Layer 6 of a small transformer language model trained on English Wikipedia (10 layers, counted from 0, width 96). Numbers have three digits each and are written without spaces.
A neuron's activation on a vector x is ReLU(gate . x) times (in . x), where the dot is the dot product.

Input weights of the MLP neurons that the questions are about. A number n stands for (n - 500) times 0.00062.
n14 gate: 323644623599537657340794349541476337624561655442538378972618584536664455335455391675561279464398328337438370447553533326447615488393396500500512802504691463504536471483308467633558570340508785384281605754404504261599703496662195363349444432686504460549346592582447496575246444356517443565
n16 gate: 567479533471504418546180445232635648605380734542676500590483654650291445340566688463649455582367530550450574451315675416658479182529462463698290441580524596668757136660659513407492454496772562496455553645432679623563374695483353574467332439630476557314504398425363447419442235145706678447
n26 gate: 639563532644604531634378617361609399667244489812508315565543542458389524496328442469165671492516456646741477321414694596753516671639488395481644252399296333547636630336523595612583436377500740240567333725669642492290484623684504457433449730560355508413556446567535488607524426353428692555
n80 gate: 223563404444552413647489666355696616600467386295432485375287482464541359413383638405463674420412534511607547398584459504360548265481504536632370347612468329377558328530782570589633626577433584470507406489698507198408641478552363377328634393337415507291598695482261402318386435659463526638
n81 gate: 533484484413570439302710449492691538500328656729419545462504264396401442123439281439590480415496500340451235723537587575500385387483508371548725679722704732690573635254441574567277657331338586579655605360659537488384354424467683540549597517504361564447471758525689443257467669496284770589
n87 gate: 685672471727558419549455517471673500278529548562530614487806150448570484262472379447504359488284788443328371391423414459451475436430558460670595537358726294508532476860289525719496701615433472500642649725554422662549450480657347407589343436455410444573467688300598464302819508685702451577
n89 gate: 535429732270350384598445335761361380445359546556589535363637469607516611419504396551285481388520275570398395504353642524483606500674476500397321548624656492419589637882425859619705512630636555198691577563364429632528480339377385566328423520532409377383336596473269302637414442496350352558
n94 gate: 523617485386557396477436685481452657386459591629612384678485515533749371456470648650470496474421519669568370385359654565741150507719592744449261656431730678300537590424493681534753413564478534740455644718378534559425462643496447245422648461470442581485420434571301533555613493458599739481
n100 gate: 602141476368208319447472383410476168500236354467487602437467337516443459436500384731557676536573629589512484496520578451394578604430346604595475335546575426183324646620473385830656656537241330578358476520355333532291533599607401540832472559553575632354417492480516573464700516377648293741
n102 gate: 628356416440560405476468520721488459605408577472521444677380512636773790465373370285440535476396463353460468685654280508422492394484386453430274561939593444661535643545336817617532572768692297346500736492459344409400609481581355583706701417508496703615463465687504437411404590235379472528
n117 gate: 718376571530651636683358695481522664564340554451623366323507504485639357485711323593459493456339511325552319338648339685431418570556439607308564542496533504467526589693479665443481620859709444405637710601234650504609477796394300574485371558591554511627473416560280574438455500436530526352
n126 gate: 433385705528480457259354520575570155313480722496386539374437312331203504434313795386488566434520496642638555488648389309611417562230343608561325229588657365578384574265311666572401524480606398332512574386440405488417221481464536581692582311468489458688339404626496329489607554472405516566
n131 gate: 630433454331821603584487393682326483589483545369431513388630390377416589413658537425659282401391466855655450467616508585532286632416363348569419296321708103372521462823512719530424483341347412347529566609436647289622339676351454442625483456766226521442278467554592587476659644681453463289
n136 gate: 475374357559428351269613337343666573504554577611530391431420561361276496397454674634446645396429414697306745483575382487427458615665311550476568662123684674401669149568444475538589479550787416117396426571547555612281390570406483496446363566411536685283569336358756454264416237466631654459
n142 gate: 621417300576492566608508674542406335881570847441654235718633455557692370520516737504351480586483538562492537471500608618279346418759237549367487580432411286512382512576357475344759625592500719618657508475428350385533336569508756623459283336504228671430331435620318360460579528295445607324
n144 gate: 610732483623487529407580397207716401559248512862387227587416402410415415604671446684370450492412603748563771479575614491505686525547225500443513504607668742604496399837685492594576551551654529355584376622598648171559551418474700355429429373610545389374444380508584592725247591339649508263
n146 gate: 584493482610423622304326448456532600515453475592571659507522496298533489396590682576533732704475722500376450489525391570823482628745385532493456739374454306575422442434542598416693686580608608379478518612581456471409577596728632329457396572570507599471456791493428719229536404340544720371
n150 gate: 611645589526389291356419348466374617504415624595447191395470537662517646366374517525525725450508530741679273705236521470652874404688626458562470668444562419525467559405215312466637641857341204500420634581418415441393208309384526404703312297513471492462530392475466576578521446752714466731
n179 gate: 699611703532236363385413561592410379492722381392455488288302519341552616590406473662322789617448464682715633504704544576302488488360233473342283355702685352656391607496291476392532432480435567609433414393335440265424576368484608340729551537620424620385456613512563441523262613253572610574
n181 gate: 655587530561580559508320431727396665382470540435411508736609522335470614441511367414575567619425423477349493533381462473455327400500477637580648496738474439726515605736518542386553409112808410492732648444676572433730416632527269393646563707580663349545439574699568377624632541572470608689
n182 gate: 804708384684701418438181313312541288416483428483812359658185557439621684627340582426347655238624347612554496574758612466495600284650169251480534525513452525525378384601345233529508442504664715466512651595428309426458374476761600353591508457441476593360530549624454545415400443608416446516
n183 gate: 651488717523449450508550421519123468426465444547640635273346474277558516344527253442438671523508464639566580427508581723630206458481310530414598567358459644489500569574541640586306531705496488339607431226555512347535457647520586519758508351679586636469480182195492248650527564519562585622
n210 gate: 376647407605492397299685626317481355348569537391639588766481417669248414538416489619469504625373441527612622211530558527496438462830622413440371449410609605462428569594275430582163523388374431445473371585551627439384648632109267405573413255586274564423606534488442649478600489589593546420
n219 gate: 570604444697696261344686553404427412382686441504326560683582601521230247500294479646418704453418420461435324329632617180242183530596389372265548461654689583649381293452430365649496487331663578715625402509689535466387417652570369671483398405561475699586875496465349423538626356517338849372
n226 gate: 542530258301279604409587523393455407641455397542457504570455482541561504329507452492613496586594473492432698459612485477500242459576411496500569531446353218593533643577428683393789652602555564926402429670500417736435492585554588668462668547233504659278415448255625567375458481553447865522
n238 gate: 579417641396608410405558483558369454571525564567560533436322585718409546753451728558364679631670255645405582463561301621554546549496500773456379688572685558504500368487492334450325741898596327416356655421357541651488425553739337174619300311604687431434500382413492549532189354746592693369
n14 in: 681664633279413475401650812634284307569183454778163577385496341534323331250674707718534475614500311629612602394131457552579444424314504580412652470290546487293285449491409573622448483500438697400568432388465560687556248496422470521500496612530421668543544651337530147429298513625595675525
n16 in: 773508395678483661399282624373690496669663260377504688556504855631496652537654405383425533537575470287391504661620403644550382549496607409585343479351732411896100575623540597394416584563779513525500327420308492670479369480619517422696607304428552717483389389404416658614450615470314617388
n26 in: 449394483282397621407538383684542418761525265418334521395436351293236389605462592492881433529559604470521525542270759483279385421239435429442796543500401162395729475547480504440517769436500386152538571301526564475602449330440470508475717460196500546842569608500661412500249467363556508446
n80 in: 609338504215451396504508678297500685700621637516379476330544551618707439524540771729419536472718450448694204257285577545425650714439649504378639504537453569357464520570500459565662731593570315619364504464073391420447692484369459337564572597590309476412323362440399640606642674362655480404
n81 in: 500824635566386720308609513597349700465326483730626443311387432615474469595297496678430758513465500239391686444595579412618666260359692775377518527571368821569487404527308526716381421531618409385556504352354264422382500585482575504157840541377340603444705427509387763445622705245363504625
n87 in: 491326670193325633487556264491496469675500458707540361580452661441626518444797637608535440697461531422517216359616574636637369683596491743298359632473399723414854638452529644329413417257421526522353320517526491728635566674518382786517753495474592322608469547704470427551735287496342647144
n89 in: 546513597593538384753294664394500573555324463360379345452450721492551479541442401249307347309508251542677637421683567534363538702555491463267377870603292415488467370330468415470530344285302433491479339344436534608386717677543322227270599745453415525253732405626395542573403722225470613554
n94 in: 464730396345768274432311514441500404255603496518546675324311513425527282487647708433657465860567495150595353758673568509446536460686284487487272495417653409513407343400547604409287491509413177432455478230427401237410445685349564447657513186827539289383463553823617518330599434423405701313
n100 in: 430533393554442460672193643364282450554471560421475602365602568408553525605447685610296721682304667794672451544795508575336525420537287440647421264462540537565379573380539541363492718525437500633537315745550447241525450460741426754358456773248535540435654672214635613607529376311455431427
n102 in: 232617742731294681296483709588533538433471585677504529517662338467697534541529734483571373422367577633350319525467442593446725541659606631415538411351346487578566251589368529622466517546352483762719447642343492376626744638399546648483479318588849537429339688371417830662575684601765446504
n117 in: 732458363404554624709466403519478574577587820389492534512545352385393431668470321534595608575375655534664553391313511554582390738485550526452673531500352385616328681665562485412550561523628731350696623363581610387515631393446538478360519745695694485383365563303610699456568820557734538627
n126 in: 323673463470489544522459259417633374466407562864454601612511216496361576375500658589410412312537462403729374422430402489484541302719554471518583689534693409633691284382575413644293402346612418693493493320439365433632394529326542367627397434591781405608469610414489537431654566432545374356
n131 in: 423350473461728451673277705705564484566377530259429397464534455403492655349329674446550628386546575377619470640382138259329558515473339519425508617324470512496481611473662465574651415396596251348370477565637761481593395530426384511271685752419348526458469353546477458519396361311508450185
n136 in: 179677483640445388517685203559458517415475659526509483491538590594606517371483314458546608488471337332336796429388437287418770739877418297520491445453471492371289341564508724491297597597569521385521421517697310762766657636747649496538438566419775661483504574487672537496563529420806726425
n142 in: 705504500450534444648477481611731677248515474646196323597258500518576561489564671428575556593254457372398388422474356546619477392309226496599469443431467588478489387393395686446386515682449575680402407568304390403542580337822557221639452468592624622455546830508496489434682433397385571380
n144 in: 634425525348614500429433427513479487462721609635401596603454720398357239451574595579583488706479530392278512257714663513400441225450398467755576352547451711665401546682680256589429454241601188729409455391339588591286411692513698368766409261407428377616598439613483756464270410324546409529
n146 in: 655527485742364439496604366430629480278731754430623504305211455470616617500641454538569534679677512454403458393511388601337465371609453549624219711649553570713697531430585395551620690411556627465462580458339550439539438843523547705389865536356437424527402383388296481376496542655539619435
n150 in: 629601395277508473415578468660554385473663523630348488536380307386582496492600768369179347335477651318255477554393632626454531485680742588579579355808715480347531616461630734229547430368526430646512726473342562561371508621583414561400450447402582356430456728612628569579636607297386384558
n179 in: 532459626594618596455710314659392418418419429639633411379427622449557614651516635339500317484783591770504684348664342750526415595235417424253066615463476484572540649594473423541443577609512532533685412625615293540459480697463394508347157614345625536407496837492310512535545381423627516380
n181 in: 479230503402451517268607734531599415347462560577710548208341493507528469493510517445569466435417528576282479493541424434635559690552624728446507497426389462554446785311437563318601517337646572328551466521286632589576535416356465497672469568692577483500341666369552353423396439250549558531
n182 in: 446589771289371267372670266586637512371280417614269481767531575357395438614745511604450344561492480380407642721538671543357438447804638549380449426638628594504542546398496656633399574554440592433600431284610558450426543466367523801523355516555578568754441545369693538583515420691672527294
n183 in: 349492167300544656377421508500461363452504412372676291471405724322436576668355660366559305414468496409425382684610591805341381535488379597435436552565504560500333532512409476709313540770634338444610356290291484692532656438315216613472551549504424442480318488413397704354560519687564811563
n210 in: 470246656389530204775580288581646483717610561688417424413555500677381653587416579235559483525542673340487525538421373560711470264228591396447534479629282581675666542590544373483449568843659559521353737656491322638479457467526419375403617263445488421222689409353673291648310442207317399408
n219 in: 367513299595651424239500692328715587384351628491465342509491438588418470795602416355572374374393434419431352492407667340282427651577609214446751362517562634917483266621287431522676620633471428504602479427387658534526591462318474336785471393703665345606783303393291699662568379715522496576
n226 in: 707410632567668642364461424512454512257527609480528608520667542341718430607462424504543721508686373419247477584316589598403516652578583649624492649358598571500492678457437898622344566519549392512118531597346551565648630538646484229396657548520306382713472504217484596474601576363551496650
n238 in: 566485357371687336481593350352424453535604747653225635381573643462395508393374561431504492374531401319473393588553264273433392629527524591448340719677631461489462350336585383609399395751522454571439409477685403393415500360555629276661447267258336360569567519431461641534697595718508258767

Each question shows a token from some text and the vector x that enters the MLP there. A number n stands for (n - 500) times 0.0086.

"tt": 568593624600608636510494685604662424261630439497532569438439409580399444543617378384625465532545539483515397547399315369594571516745362732531394589416271411433556528323568479642655316576407435496330443588415613748511641528316464478359530378561478532258371499472513448571478482536717392465
The most active neuron and its activation: n94, at about 0.69

" February": 599494619733469544752590486408543392703476435452438469762618515517630538551622265503545434474369626442386588554478568482442406382598406713593621584477458557441443598264477353391407381405288588591484462337321390601529410463671409568492678645383480690310410635511535506654508391456419479525
The most active neuron and its activation: n142, at about 0.94

" 3": 557592549517613700542481427504454497462625435528366496649371610541566539380467435603508506461553480518391551529636584705752526541446305542530398575545490664383573655458407302587355495542508451622397580295624605448844514402303668637360457637511501577670795417444478555590493488527584447451
Which three neurons fire most, strongest first? n183, n144, n182

" |": 368514447400663537533466695390519550488438362419288513440767571416327410580379386590474509475486509460407384577522438451764386428530504498425477346459370423434473481531595399411461288418512489367548554364386386430748395560393511447527554491428529604415702563757453459653520532709509425486
The neuron with the highest activation: n131

"ag": 423440383359598503572471512329447437433453531722404664190352427554464438517343419493506535483747498590361497491305666512654413619458460595520431657362277456544419422582474495421371495330452405606362404396507559796582367354371414654615496482511473439367424460414644617483452603459468438429
Which three neurons fire most, strongest first? n226, n183, n238

"ot": 324492529537517432590569482520689464394349482651368489421623412575205478334494438371300427435556286379425482453512466388712482526736519485341448397541495577503386361553322575484348566332499499514469398307557429575450499320576438659573418575581467616649351675479523507583392585330533376336
The neuron with the highest activation: n126

" for": 459516606475468264488487567497660471461630533526384397475454476528450672603473474425475517635651600535451464469527375520693575437575625473479427390434542497466489496548627480647610514472519619635557514362386237367495442431468566563613443689297552533574484648801535598711297574488486174487
Which three neurons fire most, strongest first? n179, n150, n182

"ers": 311802502537571494514602757517644437447518600584383428513607418380536430547467378333644503554556466395464460462407534376711500582814535659630344598499460432395587308381484444367612477529390525590440391561571500556582433441264433680246540280503408563476497477415360433559486478447406610406
The most active neuron and its activation: n94, at about 1.6

" during": 458597491453489453510520552453556538400578526521437408427564383538573686616436533398359474602703630468515417457458421579595534366541487384469366476370628509541289485534499344610620457392410611625401467363406239454534452389440582452644427650435546603536584572801443598714272588489585191406
The most active neuron and its activation: n179, at about 1.4

"ious": 496549630503601343560301462515695421316483465657450387534467434551459626578269341348657456537470218421472424628549498611613436405428563629417483543414547588492413297741354465554603337451654253633657636521362393573635613487627486511596612642381501593664555557546617479625490561496502402561
The most active neuron and its activation: n102, at about 1

" and": 400460569345481277473522495435419528270753534627445517468495452307529562453454604478289407446556444342607485707430390560659587446648490482392603325458332429483310531608592458593541492393621466638627542412430467557456534573533389710636521647464479434607655643586573453727437315630514285582
The most active neuron and its activation: n182, at about 0.48

"ut": 562455539522606383328612536445643418391356464500627502342592370504416478612454396414564646517370630515488570578585310313667366623711566568545364521421364389418379552284314521380705335506463470532284601539524539450397728324391317615407594546406395511419455515426447519517356644377469421388
Which three neurons fire most, strongest first? n226, n210, n100

"|": 306573563433573548470452367455514526531472345580453554552642616514538568562365316607611506372566398356403600579540312352766372441627265540538455461442385549440457557695479427603407385463395489466591510431481577455672464462327351534632560513474540651507706538719302582624527552539550220485
The neuron with the highest activation: n131

"ell": 311590394409500419497544669565697215444563480287485349549496492538280544447677545532632498530412516450552395348514386583666412557907517552644562463359464410474459380560637538397514550373421439527509429356603345492487512587498560601455611542563275487618364673494455334528329558430523449465
The neuron with the highest activation: n131

"'s": 383637538297632416469361558543669537288408415580437538534503485517552532570458445367518449600326482391450373475569348632832450431616468477322312417502518548621592500501686513409505245390455411438535427509406344647541533489562497511555514646291566456531663603615421523674516522512526286533
Which three neurons fire most, strongest first? n94, n89, n102

" gave": 540543485399583316471441580531548486343693430488541374682602415579297551500450635471576526416492421485485415456470352697521327453639460415482338332351510461642544305411630432676500551451626516534507421330464387510477352277582419641552382700552626621786696403623588509649348419615556416467
The neuron with the highest activation: n219

" she": 550442661410599460530520541494552503168747492624405355561469471258471446477559560425346461747641490528513529539529376410557400600567481426337391451528351479605547413550607336308468437442596495536666467336488463569559589591471453474604413515395543419419393572375437644578549229841553417484
Which three neurons fire most, strongest first? n238, n219, n182

".": 403699520361691635504441529368380440501564393484473514235560599564497524643427514556503612340530593398498455488517326566758641554775318448469479382451458572469437598596528466554562354479356452554550676340304557397524488520521455459449313556285784374547568496523408339472386448528346468499
The most active neuron and its activation: n150, at about 0.25

" 4": 546627535651602674584429498561480458475522436499336501577328592535591554457503433582459472422497513465386530447649566661718510647365273525577403564567521589405594606442484324561292513525505542615341592321598587423826547373250607676259490588532575585635756460425434506625530406486588475518
The most active neuron and its activation: n183, at about 0.29

"are": 231484412572595359259410653611694397477412600583277429493653448572457577509561365304656437484398304476450494559511475655755502506473445516565431324584378555487469514675551416406478411352627451499561547503476388389459594335754505602557537541482513521738273360480490604561406503463523571583
Which three neurons fire most, strongest first? n102, n181, n144

"28": 563632540563504562742480526360506511318556434508378469434746474623515546508509582793430584482392559391423718541509490519578561464507428510641367554321533450440300383451360577460710463569272527625416415333403334533608583351797405476401574428441529406439238596568575445558406408440561419421
The neuron with the highest activation: n142

"ines": 356596568528635631561479785516617493496517702549299453397435517395658452432535404380595476555567403259385543624454509385812462489521379618632242372534325392489607653514489454423497547550457662617450513349535503570507513441565499356595467585397595459464620515519547542604430580358548429406
The neuron with the highest activation: n181

" her": 578583782334529435490506480462720489225525446551367576705600398547467658453527530384556501719520553421512422530545331587663436523474560390382309504435550571595585334610849495335481369421583488501577423490453512564652598455539451534555400747330581467408505589573441652633471470653495436537
The neuron with the highest activation: n16

"ind": 483534400461554489496353687401515299350438548622429546352463478717272419563469497414719578566436437373344634450535450356739487407705480706493451450436526450583515370640566371485600572457501564463402577660359504539449589642297442441542456595473528572646456386481656564506359814396654492468
The neuron with the highest activation: n144

"y": 382406513560195469526520481379703338263606644571399295269468472606433518412619477354580551351487536613647478613516490544589606564703465487488484572521404450493648427592401465454576519482393311440440406549299569265695625185514318512209459507436443460502589429433477500545518541424420524482
The two highest activations, in order: n89, n80

" A": 473340670286435621532552508488608513300708532489592447650501482625387493321343523424529522634536591411499520602495498620760474300481345319448386581583528681345553553586548364303392464475483519644655516459507417629644555590466436638648308619423469513639493534699535586553579468571467476362
The neuron with the highest activation: n210

" to": 464617637495454272460633502551610363415658479607499415360362465440394536508537362531408407483624500422511409626570468400617447289480564670441483263543508458452442570433687559442492512462563662547806458420423218404592407376528576402488515427358734407634373620613575548680406393556620273518
Which three neurons fire most, strongest first? n126, n182, n179

" following": 542407638443418604590440397430406443311632520473383404680508375504673483505482500393355525581496487594495456492470329643470303414650559595528450673297544474650451569631550367565527561505479418545393477423435257571682483302413494599608528778489633668595477490721454533674437503586467398260
The most active neuron and its activation: n142, at about 0.44

" 2": 575706492436551708552431519461556573390539531266469487646500469441479651438513377390539458484511396660502568581625732661694349425386415602556426706381376498366533597308432295533279515530454464613407546369428412570811456529527569547543495673468559469609678526426462383563478587554499334358
The neuron with the highest activation: n183

" 19": 625631589590553624606595405485603536364591525484435436528660737562594462519696544663583557483568603484399527617599664585443296438481431461542455522484516608269381441430374443495504560586411406652249564518285318630628456472498470557546567771351449625310376595516467415664470362490457276444
The neuron with the highest activation: n100

",": 237549520352482338562424526429480505448769508609386550525460523437521523354363528587604401456511540343446619749358497521685630285466371284505643381425466447640294297469680329526555483496489498596548533326380430598401638423589408449557577696401493499499544591574435517715455420512606479557
The neuron with the highest activation: n80

"\n": 297617553444716706435639301379257431483492366553668474432685508462471395519380473568381442465499323145632547607511214553706546385439383452476583501386468501537476503664557544518498486551352659597506562388422497545624471498512467557591478535486576467587722528454313567597407519535563495408
The most active neuron and its activation: n14, at about 0.65

"te": 479628588471529617689537554537566489498531549658514387580434321375613617609488319378565421676359428405330648542434429408634485515465412415596471513478513136327669612640425472442539561423508474505498605541604536536545640310453557367382573670290570470591683281481425529517249541551590516434
The two highest activations, in order: n26, n226

" w": 327519404512511417487446571424577417468646397548518402385555532655411415505497371451589327428524683555407258550529528418498360527379319379427390423489429652539567444548571437495350358191443472638639623522410296516666323719527591522476533526379558385386622482267558515639293414531604476405
The neuron with the highest activation: n219

" r": 549623565438414535518559474377385472340381387545444419532510652546584579441634548345447415496714613354399313425414562471513565669459492698450443342479279457461687552804398581521422537513482484440572650470593459586753510540463497705384526627429532563504401500250688580492279455616564307478
The neuron with the highest activation: n87

"iven": 599701502439472418502447652605579328388348522479482637318498467505324364574547429303468620620410411447439419483549387298617453371852340481513356329280522423404468448295565564397585259396477517603507615456451451316454508564431375543397594430444504560712408483482444398700458431405554502441
The neuron with the highest activation: n94

"edy": 506625726596530607580400759546627427453415472500422465434563372456461527468348488555605659543461365644488723417564524502859441457720424545490346488394452417490475346497583556365408413381560484677586530347419463540444429298450479667472642586578491452506462435333409436561515440500653468467
The neuron with the highest activation: n126

" c": 301448443427393531577338515388609534413531486474530538180642547755377312536556535432419525574596745348415265720444569645611282579536349412580437575505404559502550515510368460342487502459305602439459572490390360507594542578431631604545374652425571606515609465475520516456258536376528399452
Which three neurons fire most, strongest first? n100, n16, n146

":": 564567652300264753563381607370476250492499427416564587498546541487577529733661402527557365294592558698574554516521579591570634558549423608423298588412337560482477528571544542724350566498385560401421531408375371655574442397493571571441332549334644510485606397445412429515410586570365368359
The most active neuron and its activation: n89, at about 1.4

"ouble": 570521704476491476521436647418475382566587524630383418514576400420636525444487345567696428585437303504267498462484418535912562425591423566441304480424545424549526418387515460507462539398555482734500558409518441480468582423564457617632588617466572454490565654452474628753533372506551449369
The two highest activations, in order: n14, n181